Layer 8 of a small transformer language model trained on English Wikipedia (13 layers, counted from 0, width 128).
A neuron's activation on a vector x is GELU(weights . x + bias), where the dot is the dot product.
The model reads these tokens: "e" " George" " W" "." " B" "ush" " re" "ject" "ed" " ass" "ert" "ions" " that" " s" "ubl" "im" "inal"

The vector x that enters this layer's MLP at each token. A number n stands for (n - 500) times 0.012.
0 "e": 572,618,538,567,567,510,500,460,593,446,581,419,502,516,525,596,408,398,537,563,550,434,477,697,559,445,503,446,553,558,432,694,413,468,538,707,459,606,573,400,467,543,404,564,539,395,474,453,488,439,593,494,394,530,539,523,456,462,344,510,633,417,461,566,20,660,559,496,440,498,550,439,547,492,531,501,490,461,537,538,483,581,457,489,441,471,435,394,457,430,535,489,488,470,577,471,448,473,490,428,566,421,501,478,737,490,547,389,445,473,532,407,591,501,534,633,425,508,547,655,501,486,461,530,487,375,569,470
1 " George": 507,626,523,662,648,537,419,425,715,425,468,505,499,594,470,459,519,389,486,576,611,521,432,604,637,512,533,501,510,426,444,554,493,456,663,646,466,532,473,378,362,484,336,597,475,366,389,451,433,478,537,396,339,642,447,503,456,547,417,482,509,401,562,616,191,606,534,600,489,416,459,477,491,461,534,512,548,462,625,423,492,532,470,404,478,442,430,399,486,470,533,451,616,583,549,496,484,472,466,448,557,481,528,455,630,462,548,445,504,541,554,422,621,680,580,451,482,517,486,674,451,517,459,625,419,391,545,410
2 " W": 435,518,462,445,668,462,514,500,643,429,479,514,515,639,458,536,503,448,416,487,613,550,438,574,691,490,462,544,573,469,499,480,422,497,512,755,407,638,552,377,480,516,437,709,454,331,338,412,426,421,545,531,203,567,560,556,486,553,561,413,581,364,539,488,207,482,582,582,424,380,525,489,585,504,549,539,603,497,559,454,588,574,412,624,447,535,544,315,542,547,514,496,472,689,606,501,504,481,483,470,552,433,439,468,544,513,447,506,457,517,451,467,591,513,512,384,437,478,508,538,468,545,407,584,480,523,528,406
3 ".": 446,582,555,418,730,509,469,430,649,375,536,397,537,658,470,453,509,458,411,647,538,524,410,460,450,499,481,654,521,477,541,488,451,441,499,576,419,563,576,274,427,470,335,661,450,404,441,480,340,502,602,511,311,644,484,450,440,616,541,503,462,325,429,564,375,510,564,595,412,503,496,437,492,577,545,486,659,519,581,384,527,524,547,409,525,499,470,451,457,539,498,384,533,502,551,569,528,424,626,456,448,697,528,409,621,366,520,479,505,575,511,497,525,674,521,549,551,503,429,669,382,528,468,655,502,433,516,343
4 " B": 463,545,666,393,542,410,476,434,537,421,459,535,459,680,428,491,507,409,476,573,587,537,433,605,650,469,457,553,544,437,592,517,434,475,576,704,407,527,537,406,508,605,367,623,490,347,412,521,520,430,628,430,212,549,540,487,500,567,654,512,550,439,539,543,130,602,551,537,458,355,475,492,525,448,528,446,533,488,513,513,523,549,498,603,544,608,512,371,549,518,445,517,414,713,522,490,534,489,515,494,497,418,405,428,607,450,487,430,554,506,448,480,610,589,520,423,483,542,498,512,421,543,564,570,460,420,519,401
5 "ush": 489,542,480,524,523,401,596,473,672,359,511,525,479,507,512,516,555,510,378,491,641,562,534,579,626,551,403,503,606,420,461,566,527,466,493,615,417,591,571,351,522,595,418,693,545,322,399,395,485,481,509,480,430,597,537,529,469,535,355,452,516,473,466,677,271,526,595,574,351,633,308,513,542,463,572,566,659,500,496,273,440,626,583,559,504,495,428,408,562,489,381,372,553,518,549,650,580,555,505,355,591,482,477,440,550,401,486,374,603,439,442,444,610,541,483,560,404,581,478,575,355,508,432,591,425,399,492,471
6 " re": 512,609,506,404,688,492,434,461,742,375,439,455,485,507,478,571,444,443,433,544,570,524,589,587,595,410,436,498,611,482,450,496,474,601,618,748,381,606,542,394,483,457,470,548,489,407,481,464,545,381,717,509,408,405,464,534,484,449,511,361,543,475,549,470,349,508,526,547,463,391,582,520,508,529,663,302,473,443,563,404,524,507,455,535,514,392,357,423,536,510,526,544,350,522,506,527,586,531,353,457,577,397,506,467,699,552,426,489,609,574,470,462,642,490,509,491,443,541,562,623,459,545,517,600,354,353,515,547
7 "ject": 501,647,557,460,625,495,507,382,632,406,540,503,525,495,545,564,505,378,488,549,480,530,493,512,508,562,403,517,544,415,420,579,482,504,653,555,435,593,585,415,543,526,466,614,414,507,426,446,563,501,622,458,311,460,589,490,458,426,529,497,511,461,565,619,248,518,680,502,429,583,567,467,559,420,520,456,508,405,520,341,385,509,360,398,407,463,440,349,531,480,457,552,548,375,536,550,499,451,460,611,665,340,635,431,594,542,523,373,598,488,527,413,720,643,587,533,382,597,614,517,391,583,486,471,407,450,495,503
8 "ed": 570,537,388,600,555,429,514,362,668,449,535,473,563,378,579,544,491,476,536,656,519,580,366,568,664,489,492,608,549,515,471,678,598,486,545,577,459,621,556,528,497,525,416,541,364,460,488,441,465,465,489,475,334,457,591,490,489,572,514,504,600,451,533,586,220,564,526,553,371,611,550,451,521,407,569,509,486,564,517,343,437,475,413,367,380,474,315,377,525,425,566,472,439,547,540,457,469,394,396,447,568,359,530,487,539,510,476,453,516,540,511,473,685,547,644,627,643,566,518,523,441,562,554,509,401,423,463,439
9 " ass": 527,529,512,401,652,514,419,524,701,436,506,394,499,424,525,465,486,456,490,638,560,553,444,575,594,545,560,517,396,485,404,626,378,548,614,563,414,601,543,333,512,508,475,529,453,427,480,417,472,435,645,458,333,438,595,539,508,462,575,543,585,555,495,564,362,588,584,409,455,452,515,438,524,425,581,294,480,481,531,370,510,443,417,496,415,382,479,491,589,487,390,624,469,626,484,606,500,365,340,377,700,457,524,419,578,600,598,538,613,491,492,430,690,543,624,516,440,587,536,498,324,492,521,651,368,439,474,486
10 "ert": 521,572,385,466,607,415,537,491,660,486,501,483,581,542,600,640,598,458,442,488,555,515,420,429,557,578,492,585,562,389,361,638,510,534,445,637,384,708,554,474,458,466,463,595,538,439,523,468,412,500,546,501,294,449,638,485,520,433,465,522,507,507,564,559,321,540,571,509,402,584,507,387,577,452,525,544,503,439,601,364,403,494,399,388,491,478,427,353,559,501,424,444,501,567,571,572,577,412,500,515,465,398,656,469,616,591,583,383,621,386,410,475,572,536,528,652,485,647,549,532,414,579,470,410,259,357,496,459
11 "ions": 638,505,398,580,546,532,469,395,603,468,451,431,596,336,564,538,571,486,535,616,629,603,416,550,585,437,495,473,527,462,420,592,554,456,572,626,399,680,503,461,419,400,451,609,494,480,441,557,443,487,540,497,366,549,595,354,530,585,410,550,486,342,505,703,286,630,610,552,355,501,484,430,567,443,597,474,453,467,573,439,435,489,445,380,355,540,437,367,588,556,461,464,531,582,562,529,465,417,517,276,626,368,570,464,521,434,472,428,646,477,508,504,625,526,559,558,555,586,579,552,374,515,481,620,376,448,460,464
12 " that": 623,527,518,541,527,548,496,411,730,369,524,493,568,501,602,516,562,495,502,565,561,466,559,575,638,389,503,328,600,509,519,610,595,409,602,597,404,572,474,450,367,538,408,502,435,430,461,534,372,416,459,444,467,408,628,666,453,590,523,396,418,368,483,474,283,501,500,573,460,533,511,518,730,405,524,505,525,463,647,399,533,460,500,380,515,508,484,311,515,587,427,500,473,479,528,442,469,495,482,533,575,451,512,451,654,404,520,408,556,489,410,452,628,598,506,518,533,531,488,551,427,600,485,559,426,359,605,412
13 " s": 553,500,502,417,663,564,414,468,652,361,476,517,474,600,591,524,433,451,485,548,619,568,611,569,569,433,419,440,683,508,455,561,355,523,524,719,414,661,593,400,458,515,530,483,507,309,434,580,528,474,620,410,308,419,540,626,465,531,596,478,534,496,496,565,242,508,538,476,407,452,506,478,503,535,509,421,508,415,511,439,524,458,396,590,490,403,524,533,537,542,463,566,436,632,503,388,449,472,341,350,641,363,517,448,462,574,483,470,543,505,399,552,637,536,530,516,413,694,575,534,433,451,512,662,438,406,526,451
14 "ubl": 524,489,435,484,558,436,509,536,561,312,685,628,619,559,594,414,460,532,395,488,670,500,561,288,635,492,470,624,517,487,561,483,536,530,580,560,455,600,428,439,652,563,465,461,379,437,334,519,377,474,591,485,405,476,542,554,453,452,521,445,664,502,601,566,469,547,539,465,440,503,536,449,581,450,636,513,537,439,620,348,563,528,495,488,464,464,372,385,637,477,474,457,481,584,595,472,538,400,356,347,660,444,498,450,657,623,533,360,497,391,393,421,665,595,438,506,355,564,497,591,462,453,435,557,419,273,549,474
15 "im": 505,537,578,386,702,487,451,394,621,436,503,388,598,470,639,581,552,412,385,599,525,508,342,598,553,406,470,524,557,361,470,665,420,481,469,649,486,676,610,429,518,510,404,720,487,368,472,530,495,485,532,581,370,543,627,475,504,489,527,387,370,567,497,563,450,451,483,454,549,631,395,512,536,437,547,483,345,453,448,435,487,471,545,511,509,487,534,323,490,486,462,440,476,596,506,542,519,478,490,490,397,485,594,361,682,528,548,375,715,476,383,602,536,600,617,652,446,545,647,459,398,511,421,542,399,572,387,391
16 "inal": 543,518,584,441,480,456,545,388,668,468,439,352,605,484,630,611,580,453,520,593,586,470,412,657,578,496,438,529,611,396,510,653,431,529,574,703,396,545,513,450,621,525,460,632,452,370,520,562,444,435,537,499,453,490,647,486,468,473,369,413,560,437,510,573,250,447,522,508,492,633,496,503,571,423,559,399,438,487,577,421,496,358,415,349,550,470,451,411,520,463,441,479,527,515,445,571,559,482,413,514,639,490,540,580,545,542,540,424,609,552,363,419,646,492,553,516,372,620,599,559,407,576,432,463,301,537,396,451

Each question shows the input weights of one neuron of the MLP. A number n stands for (n - 500) times 0.0018.

n417 (bias -0.047): 566,472,484,520,539,599,518,467,507,449,541,423,500,471,448,453,564,356,481,663,429,544,453,555,471,529,563,447,474,437,667,495,414,482,437,377,588,502,400,570,473,553,574,538,658,637,617,586,448,525,622,563,468,459,437,628,474,229,394,482,545,509,389,574,376,442,429,405,458,434,482,530,500,382,521,493,485,520,445,612,405,647,431,436,306,464,511,450,493,502,487,619,511,566,610,491,484,532,570,583,504,522,525,428,509,491,350,473,427,628,577,438,611,585,445,512,533,566,558,423,452,561,528,491,451,588,462,512
On which token does it fire most? 7 "ject"

n29 (bias -0.085): 457,422,580,538,403,661,564,473,454,502,331,348,500,495,586,465,476,604,571,519,574,617,551,469,594,615,491,507,445,618,558,677,608,532,606,436,522,502,535,656,391,389,558,479,574,436,409,419,502,559,570,423,495,531,555,500,453,384,545,407,586,507,625,405,650,543,443,541,558,431,537,474,405,459,495,512,524,420,431,438,460,470,433,527,597,371,345,505,410,562,611,555,569,436,681,500,502,469,605,490,477,504,476,532,528,363,587,557,514,350,502,619,589,474,364,390,466,490,475,479,450,437,483,505,323,400,360,522
On which token does it fire most, and how strongly? 14 "ubl", at about 0.23

n373 (bias -0.083): 440,513,522,463,443,605,553,596,591,582,466,518,445,521,455,517,256,454,425,549,467,468,498,664,536,451,495,495,398,424,553,487,488,454,525,468,490,531,413,469,460,477,522,350,502,435,503,340,554,376,517,544,561,663,689,434,672,433,597,468,381,561,475,429,505,460,495,427,524,637,591,666,451,603,357,543,405,466,483,445,557,371,544,720,701,453,557,438,551,329,498,425,585,468,542,640,525,460,653,445,428,453,527,410,522,500,500,572,433,396,448,418,456,552,598,696,505,541,455,488,642,467,454,578,551,512,549,495
On which token does it fire most? 15 "im"

n430 (bias -0.103): 505,471,394,521,464,514,720,525,473,627,505,401,437,416,446,424,340,440,453,547,471,507,536,538,466,634,554,385,518,618,556,507,392,537,337,436,548,406,576,477,495,589,472,544,542,466,468,475,624,370,527,516,606,394,583,537,512,488,500,445,516,561,535,550,450,538,588,440,518,424,560,558,519,548,561,357,425,444,493,422,413,212,372,388,540,433,627,574,507,517,307,491,572,555,507,599,446,543,505,584,468,610,471,502,516,656,455,384,383,502,535,546,375,593,519,557,441,398,516,509,475,532,643,532,626,498,593,547
On which token does it fire most? 9 " ass"

n399 (bias -0.119): 677,515,563,505,659,559,508,447,335,606,517,547,431,505,462,582,458,553,415,421,585,568,484,547,493,478,589,359,405,719,490,402,648,532,452,459,490,448,379,547,453,500,541,466,590,404,508,481,578,600,448,446,638,550,487,466,573,617,545,440,556,367,396,488,490,548,457,589,282,542,606,487,402,616,410,566,516,527,482,507,414,481,448,562,416,414,515,393,395,435,537,527,508,585,568,570,420,503,414,339,510,755,375,547,519,513,604,465,526,340,488,466,505,387,548,515,650,467,498,554,616,666,426,364,466,480,482,544
On which token does it fire most? 0 "e"

n315 (bias -0.125): 472,429,493,548,444,526,296,382,542,450,599,513,471,544,546,438,405,472,437,444,505,502,358,618,439,551,483,579,528,518,505,631,676,576,554,550,502,495,376,463,498,507,519,347,540,559,503,547,478,502,586,541,633,580,443,577,451,510,531,574,589,515,553,458,615,490,424,502,401,449,528,530,557,723,445,667,432,534,478,604,543,409,693,603,507,373,326,446,457,429,514,493,387,576,608,528,417,520,591,303,498,338,478,451,502,463,687,451,554,410,367,417,396,500,406,507,568,467,477,387,542,575,533,495,476,608,419,398
On which token does it fire most? 14 "ubl"

n116 (bias -0.041): 488,623,526,536,527,541,515,573,458,535,637,403,554,573,391,436,433,524,528,514,383,439,357,359,580,486,610,470,537,595,458,585,526,432,463,392,648,492,657,537,488,460,533,576,517,622,528,633,591,432,595,423,562,505,379,302,536,432,575,549,467,408,397,398,447,544,593,433,516,277,484,431,464,601,252,351,554,570,476,413,429,547,497,376,495,457,373,517,473,585,514,616,522,558,424,601,551,510,595,590,542,415,422,530,469,557,399,565,392,480,416,645,476,551,610,451,458,435,596,565,493,498,550,555,507,514,503,553
On which token does it fire most? 3 "."

n141 (bias -0.137): 656,464,534,505,404,581,487,590,457,487,450,572,576,583,541,505,505,376,616,524,457,524,445,607,526,671,466,476,447,739,335,618,553,642,670,426,492,528,455,551,577,503,482,433,412,554,472,494,586,247,467,587,616,436,483,495,548,418,478,492,445,342,447,599,585,516,447,454,443,524,582,387,450,425,420,375,493,442,364,510,550,547,517,543,304,231,603,516,407,404,451,418,374,551,428,433,431,422,587,704,449,427,652,606,513,584,323,452,467,470,558,336,439,457,505,594,599,598,465,592,485,560,560,570,586,600,536,434
On which token does it fire most? 8 "ed"

n389 (bias -0.112): 493,547,661,583,526,613,433,584,321,495,543,369,581,574,483,301,426,535,452,401,500,400,375,454,451,482,533,526,461,608,594,529,437,575,497,441,420,444,602,466,577,581,712,498,555,453,370,582,407,633,328,513,376,500,503,513,554,508,600,603,605,424,457,544,564,523,449,487,535,469,532,603,442,603,479,516,483,407,513,421,311,463,442,483,406,452,495,625,476,523,368,536,397,531,438,498,393,396,574,521,510,442,626,442,405,404,721,602,433,596,626,468,480,567,503,510,444,458,628,437,369,592,537,610,395,684,452,582
On which two tokens does it fire most, strongest first? 9 " ass", 3 "."

n378 (bias -0.103): 522,441,389,532,403,620,598,567,534,432,498,555,619,503,512,471,502,464,583,429,535,570,594,602,343,626,281,599,617,600,467,559,387,451,503,553,525,534,376,564,525,475,432,464,561,423,497,626,525,590,417,483,507,547,392,593,492,694,563,673,419,554,433,555,560,457,482,503,521,455,572,439,358,427,336,599,523,458,370,577,510,385,417,543,520,471,631,632,628,361,339,438,417,477,548,386,443,487,340,389,512,446,533,540,456,373,381,717,389,439,547,512,552,430,520,482,488,497,524,547,488,441,510,495,615,574,482,508
On which token does it fire most? 13 " s"

n251 (bias -0.079): 583,583,468,509,547,515,527,354,410,369,566,365,592,488,470,448,504,483,357,434,388,522,554,536,448,612,529,507,628,451,401,404,544,541,505,471,554,410,443,616,442,475,413,480,548,414,491,319,496,706,639,566,493,535,434,539,418,529,427,587,546,430,408,589,565,531,429,486,659,558,536,442,591,430,486,427,525,632,574,566,451,596,530,530,482,535,476,504,598,436,511,569,386,467,491,539,613,410,540,415,339,479,558,584,394,583,454,646,481,457,575,552,487,469,473,509,430,363,555,533,508,530,518,509,452,552,569,477
On which token does it fire most? 3 "."

n494 (bias -0.020): 698,560,590,402,592,534,577,491,527,518,610,420,448,502,392,561,445,677,445,575,391,565,546,521,498,525,550,427,657,586,516,400,534,529,509,549,584,435,553,535,447,620,462,527,554,478,474,540,520,378,445,463,470,544,466,482,585,346,452,414,572,462,477,423,521,460,356,437,596,479,395,587,548,533,390,493,440,479,563,507,507,527,457,520,433,413,500,292,284,385,405,461,523,528,470,421,364,594,292,600,464,610,549,634,491,453,466,452,415,486,559,453,489,449,500,568,524,469,557,562,478,583,528,495,561,505,459,649
On which token does it fire most, and how strongly? 0 "e", at about 1.4

n143 (bias -0.031): 412,459,564,616,521,590,372,439,468,607,488,596,435,575,484,532,367,441,597,317,521,481,491,418,425,516,491,688,408,319,474,352,563,386,529,580,609,449,416,616,444,498,550,484,553,482,424,419,523,401,475,516,595,563,617,484,722,619,526,667,516,471,472,612,528,585,545,469,440,493,577,486,562,505,548,567,469,509,406,584,515,466,507,403,530,613,421,453,399,500,436,587,424,618,580,539,439,426,358,410,552,418,509,471,486,402,432,359,464,433,563,641,451,505,599,472,570,399,578,474,536,553,498,509,528,502,600,432
On which token does it fire most, and how strongly? 11 "ions", at about 1.2

n478 (bias -0.039): 533,626,573,534,511,462,506,336,455,512,364,525,448,346,459,483,460,575,558,572,630,528,484,586,413,564,506,624,447,595,467,516,515,500,422,490,443,466,536,537,513,579,500,414,692,548,547,507,525,446,437,472,545,541,434,551,423,487,545,528,471,634,470,561,498,580,530,504,413,545,508,572,536,502,471,658,462,666,552,659,493,563,460,568,391,390,532,509,463,487,521,397,483,461,459,498,558,474,504,509,512,549,455,435,521,509,590,573,463,319,436,432,638,627,515,457,481,280,468,400,486,449,401,519,481,420,471,397
On which token does it fire most? 0 "e"

n250 (bias -0.047): 567,474,466,532,622,583,747,476,538,507,431,435,529,630,498,546,446,620,384,463,458,303,416,532,498,375,549,590,419,542,568,505,527,524,492,482,518,379,369,380,522,480,595,551,454,474,500,588,446,582,448,397,485,327,573,420,380,426,446,602,651,678,456,521,435,575,525,424,622,502,581,595,425,553,339,530,574,439,640,603,560,551,621,481,505,547,426,468,459,391,541,649,627,555,450,481,450,578,514,420,637,467,622,547,432,513,512,505,330,510,573,466,429,458,528,402,512,370,373,473,460,599,449,539,352,402,436,505
On which token does it fire most, and how strongly? 0 "e", at about 0.89

n42 (bias -0.099): 486,600,556,598,512,547,578,614,322,411,541,424,574,691,372,446,459,439,380,533,456,369,532,481,470,428,457,385,408,651,534,398,550,512,544,438,488,520,512,585,512,662,439,580,631,507,485,417,595,536,463,538,464,574,678,521,500,536,564,655,488,384,474,415,481,660,485,419,479,425,568,578,498,476,440,510,587,536,437,419,402,524,447,479,399,430,464,437,510,449,592,418,524,638,444,453,430,554,655,648,288,342,406,608,505,573,478,500,500,429,450,623,421,577,507,612,421,460,552,469,479,443,505,505,526,621,455,450
On which token does it fire most? 4 " B"

n348 (bias -0.089): 529,390,593,578,490,383,571,600,456,675,621,569,519,587,389,433,228,559,508,410,347,528,455,513,417,377,578,431,493,519,614,621,337,517,528,467,348,460,492,524,480,575,537,493,480,424,616,465,562,389,442,457,377,402,425,430,588,571,419,482,627,445,528,585,482,487,513,554,576,520,559,559,617,513,544,534,429,525,505,454,415,324,550,578,166,415,487,606,443,508,552,439,492,630,510,505,543,407,524,531,480,404,500,507,505,554,450,627,490,554,550,502,540,589,492,398,447,497,613,392,620,617,570,520,535,572,463,679
On which token does it fire most? 8 "ed"

n33 (bias -0.028): 485,528,491,662,607,610,495,348,456,478,426,605,623,546,600,498,450,518,415,471,466,498,583,470,606,444,491,555,509,461,410,472,464,546,442,479,523,517,477,526,448,361,396,438,575,456,318,549,413,439,489,534,588,529,346,605,450,640,424,514,502,584,523,556,543,626,534,530,656,393,346,433,536,516,357,539,489,590,505,311,481,369,604,399,384,519,426,643,526,489,602,414,438,473,557,502,530,445,491,498,476,506,429,474,462,472,536,568,441,495,608,566,396,420,445,454,336,512,541,522,565,570,558,511,542,587,601,561
On which token does it fire most? 1 " George"

n122 (bias -0.040): 630,490,520,431,567,454,516,451,408,378,558,607,453,535,533,543,562,561,469,502,446,589,541,542,410,597,498,420,507,502,483,488,608,455,484,500,479,447,451,553,456,436,598,452,523,540,459,345,427,356,555,433,569,588,466,690,649,509,293,549,507,529,512,429,591,608,463,531,565,398,482,597,625,439,567,483,517,491,544,419,519,498,396,388,363,512,456,521,490,479,477,523,428,451,696,421,437,568,438,587,732,350,561,425,430,462,514,558,453,491,371,633,530,437,462,420,496,517,469,495,434,665,510,411,489,612,488,587
On which two tokens does it fire most, strongest first? 12 " that", 7 "ject"

n80 (bias -0.053): 509,500,536,458,428,522,443,400,450,725,683,497,505,310,575,548,495,447,365,539,438,564,574,483,541,488,576,495,540,513,477,444,476,450,667,448,418,426,328,540,384,490,577,433,594,433,569,410,481,613,552,498,524,539,464,769,453,367,348,525,570,578,405,589,349,465,460,470,558,443,610,507,531,488,426,508,640,505,485,571,410,500,495,415,416,544,456,594,328,483,710,461,488,574,574,423,522,535,642,550,626,535,443,516,433,555,502,623,526,387,546,552,444,555,595,602,434,543,516,588,491,457,444,476,384,534,577,503
On which token does it fire most? 0 "e"

n139 (bias -0.083): 522,347,482,531,487,568,536,464,402,453,492,493,489,558,444,510,602,597,634,527,559,513,570,387,518,552,455,637,370,460,651,500,612,506,405,459,602,439,427,478,414,489,473,496,492,554,461,397,471,490,480,457,403,533,485,537,414,712,496,496,592,504,442,484,335,500,550,589,540,483,496,468,529,483,429,509,384,591,420,480,552,408,465,598,646,544,541,412,464,548,606,569,412,613,626,431,558,521,480,647,437,522,496,562,480,519,452,498,476,523,504,401,517,416,462,445,482,487,459,436,591,569,506,449,508,484,621,593
On which two tokens does it fire most, strongest first? 4 " B", 2 " W"

n331 (bias -0.066): 463,563,589,438,621,414,335,396,571,552,433,507,533,512,412,374,620,637,463,465,410,403,532,439,457,527,531,409,618,524,413,500,504,548,650,369,493,435,455,502,504,436,531,454,485,452,425,411,491,520,489,640,562,545,400,522,514,496,584,511,548,511,518,586,538,403,421,475,582,522,611,520,597,664,542,511,604,480,507,552,360,590,365,388,585,453,493,543,493,473,397,430,486,554,509,417,408,491,556,568,420,636,396,523,607,502,431,413,472,548,657,467,476,441,629,480,554,498,485,553,609,419,424,555,577,394,416,474
On which token does it fire most? 3 "."

n445 (bias -0.091): 617,559,464,502,607,561,592,442,586,608,431,432,460,479,599,500,591,514,487,596,572,495,351,435,498,355,618,603,483,626,561,451,579,440,425,440,618,611,463,606,470,328,498,473,473,555,562,497,542,515,505,532,377,423,487,563,492,460,586,547,554,500,375,555,478,495,398,566,596,532,418,696,437,437,433,599,433,510,405,474,601,515,425,548,540,523,647,354,510,480,464,664,368,460,660,517,443,535,455,340,452,500,570,410,405,470,680,560,363,556,395,502,461,438,415,355,531,457,685,399,580,592,406,452,578,542,497,361
On which three tokens does it fire most, strongest first? 15 "im", 2 " W", 8 "ed"

n40 (bias -0.101): 572,536,515,535,579,489,630,430,464,392,483,585,460,561,446,387,665,411,500,383,520,542,494,454,517,619,498,449,542,437,451,486,574,415,509,538,529,459,511,479,436,536,419,496,532,542,429,484,412,426,411,489,372,611,414,539,484,568,474,399,586,536,422,412,594,460,529,587,535,436,570,598,618,436,473,556,337,472,513,460,482,547,584,557,544,409,558,476,460,579,453,660,518,551,493,515,415,516,349,597,528,525,458,610,400,560,496,566,441,435,565,411,533,449,339,491,567,475,531,483,737,603,480,519,481,506,466,648
On which three tokens does it fire most, strongest first? 2 " W", 12 " that", 1 " George"

n214 (bias -0.042): 434,546,486,646,549,556,648,559,472,581,451,382,456,455,533,615,520,431,558,459,485,498,461,564,443,558,454,572,634,451,528,490,451,598,400,570,498,382,278,488,507,525,462,493,569,393,405,524,456,586,530,405,580,493,534,423,547,512,567,606,642,553,449,530,505,399,421,527,574,468,552,485,514,440,465,377,436,510,320,386,562,474,668,540,392,449,498,544,409,475,522,728,616,581,572,507,522,530,637,673,405,449,683,339,495,575,510,552,405,425,398,360,488,522,574,418,493,336,502,519,554,540,538,447,324,444,607,457
On which two tokens does it fire most, strongest first? 10 "ert", 16 "inal"

n292 (bias -0.104): 593,519,536,702,505,604,481,548,620,509,593,512,420,495,496,413,442,354,396,412,413,491,500,413,514,456,416,531,626,542,612,510,433,500,441,472,367,280,428,531,469,409,564,456,445,557,613,467,542,538,469,421,607,383,483,442,456,453,457,509,629,596,498,399,481,547,479,636,585,540,534,498,528,595,565,414,397,486,554,538,463,571,634,620,413,444,368,547,353,563,443,622,479,566,469,539,648,507,466,479,486,413,561,585,440,567,514,488,523,464,442,427,372,436,427,443,637,522,407,611,380,459,613,544,633,574,444,485
On which token does it fire most? 6 " re"

n472 (bias -0.077): 463,609,476,496,408,549,550,517,405,544,607,396,694,401,504,542,621,502,358,429,348,380,561,543,504,500,589,281,526,452,544,477,422,566,584,481,363,530,538,575,486,470,513,544,585,389,514,522,498,498,609,473,722,431,471,493,436,583,459,365,427,558,491,414,570,282,502,479,541,568,504,477,471,468,597,459,525,529,538,385,437,480,598,437,547,547,496,599,544,558,456,545,486,586,529,539,446,466,569,548,513,391,509,571,544,473,433,563,528,484,473,546,482,416,466,484,517,495,415,373,483,507,541,614,557,338,652,493
On which token does it fire most, and how strongly? 12 " that", at about 1.6

n317 (bias -0.060): 422,528,603,467,556,677,432,472,515,485,484,599,392,488,412,511,529,579,407,480,495,473,591,556,441,496,516,495,481,471,310,381,625,511,445,438,678,521,487,455,495,553,416,535,290,372,359,541,487,554,461,424,593,516,455,518,592,484,557,448,482,406,498,680,468,446,694,388,421,491,493,532,467,514,451,447,412,631,367,669,563,665,608,487,487,481,406,475,595,379,524,466,570,561,446,487,529,546,491,493,474,543,498,577,504,559,542,549,576,495,480,548,435,500,591,514,444,579,487,447,444,495,431,465,498,571,498,631
On which three tokens does it fire most, strongest first? 5 "ush", 15 "im", 1 " George"

n241 (bias -0.073): 610,522,570,514,540,557,601,502,567,593,470,549,507,535,502,529,475,548,459,412,401,399,487,556,486,539,551,488,542,421,524,534,523,525,448,414,434,420,407,606,376,628,461,439,586,541,447,518,583,784,456,463,539,574,608,518,574,465,432,474,475,545,359,382,495,549,521,547,495,479,543,342,619,616,365,519,515,454,500,352,549,473,505,569,388,549,595,456,574,537,495,474,519,413,549,534,498,545,426,502,444,493,324,447,643,389,405,579,570,519,380,507,530,373,524,288,525,435,500,352,447,390,610,573,651,532,456,493
On which token does it fire most? 12 " that"

n68 (bias -0.088): 589,453,478,621,446,422,489,465,452,449,426,407,536,536,526,487,577,423,575,406,388,441,447,536,458,496,522,424,478,620,671,547,511,637,495,569,544,450,448,552,455,378,593,478,621,373,488,646,531,552,420,444,435,633,517,451,486,471,451,546,536,514,583,563,566,525,484,544,563,464,472,585,438,511,460,558,536,318,630,450,382,513,342,437,581,434,504,441,463,459,613,593,441,495,609,396,552,498,596,598,397,425,500,502,642,514,491,563,601,396,547,618,545,518,422,397,363,398,440,397,539,521,400,609,553,379,559,509
On which two tokens does it fire most, strongest first? 1 " George", 0 "e"

n436 (bias -0.057): 427,592,393,391,679,498,438,564,496,627,568,622,510,483,343,631,475,553,550,566,541,445,489,562,418,437,432,567,485,476,367,339,575,475,472,443,623,390,534,402,495,446,399,451,493,460,419,716,417,470,557,491,425,411,551,426,582,470,664,619,570,542,455,502,514,401,647,549,569,486,513,491,543,570,467,467,413,545,583,564,490,489,652,388,486,500,493,468,455,395,563,560,611,518,553,464,518,460,366,578,449,511,502,459,364,412,555,495,436,453,446,507,470,521,477,403,520,432,478,584,448,446,591,545,621,595,564,624
On which token does it fire most, and how strongly? 3 ".", at about 1.1

n161 (bias -0.062): 494,456,411,580,529,535,387,554,519,543,363,573,567,624,353,580,533,543,509,460,471,459,517,466,465,496,507,600,504,396,562,315,560,589,575,423,448,561,324,532,431,600,421,526,439,643,519,394,412,484,519,418,588,482,483,458,493,594,512,536,360,495,382,541,455,574,516,527,478,404,522,520,434,548,595,379,510,533,340,515,418,504,426,571,493,400,500,567,454,536,537,534,457,610,585,537,520,477,536,509,409,479,504,511,640,534,327,623,437,559,498,660,531,473,462,633,395,530,532,451,436,477,486,590,465,319,430,588
On which token does it fire most? 6 " re"

n154 (bias -0.088): 450,495,477,388,507,384,483,368,563,527,530,458,490,314,639,493,572,443,420,467,455,526,604,500,400,379,465,514,459,468,594,549,593,525,574,498,481,473,395,502,458,399,396,514,500,482,446,465,468,516,471,460,391,671,572,410,641,291,466,474,387,490,423,489,604,343,592,514,737,443,548,533,512,569,444,481,461,661,545,421,453,530,549,416,690,574,551,693,609,561,482,559,517,439,550,582,436,354,536,566,630,444,460,534,472,548,629,564,427,464,477,439,458,602,531,450,561,420,438,512,574,495,609,454,493,546,539,480
On which token does it fire most? 3 "."

n279 (bias -0.056): 347,542,500,434,384,549,533,450,471,510,521,484,340,422,492,521,432,494,484,687,500,537,494,470,508,462,523,513,486,605,546,442,526,506,476,386,537,426,566,369,433,539,361,489,431,440,478,609,532,446,437,496,455,517,425,515,509,513,582,541,519,590,387,488,567,498,504,461,544,459,533,500,352,596,558,625,640,577,439,544,565,414,491,440,524,531,553,422,469,423,662,431,483,450,446,379,636,391,531,626,577,463,439,512,529,308,472,444,508,568,577,483,630,524,520,533,673,442,555,521,551,566,590,515,523,504,612,487
On which three tokens does it fire most, strongest first? 3 ".", 8 "ed", 4 " B"

n260 (bias -0.027): 520,502,397,650,407,485,432,498,526,600,458,526,516,564,467,430,504,481,594,594,438,496,571,477,539,628,479,492,570,551,498,428,462,525,549,545,508,484,525,572,620,549,400,447,521,371,322,506,439,574,607,425,567,477,494,578,590,542,505,500,506,496,465,554,426,490,447,624,425,453,363,586,430,500,460,462,516,531,607,543,619,515,502,532,531,478,437,469,492,483,492,508,564,397,492,432,490,445,569,603,446,529,593,482,417,498,488,595,483,585,445,414,427,424,391,570,532,474,410,496,480,414,466,415,534,386,526,462
On which token does it fire most? 1 " George"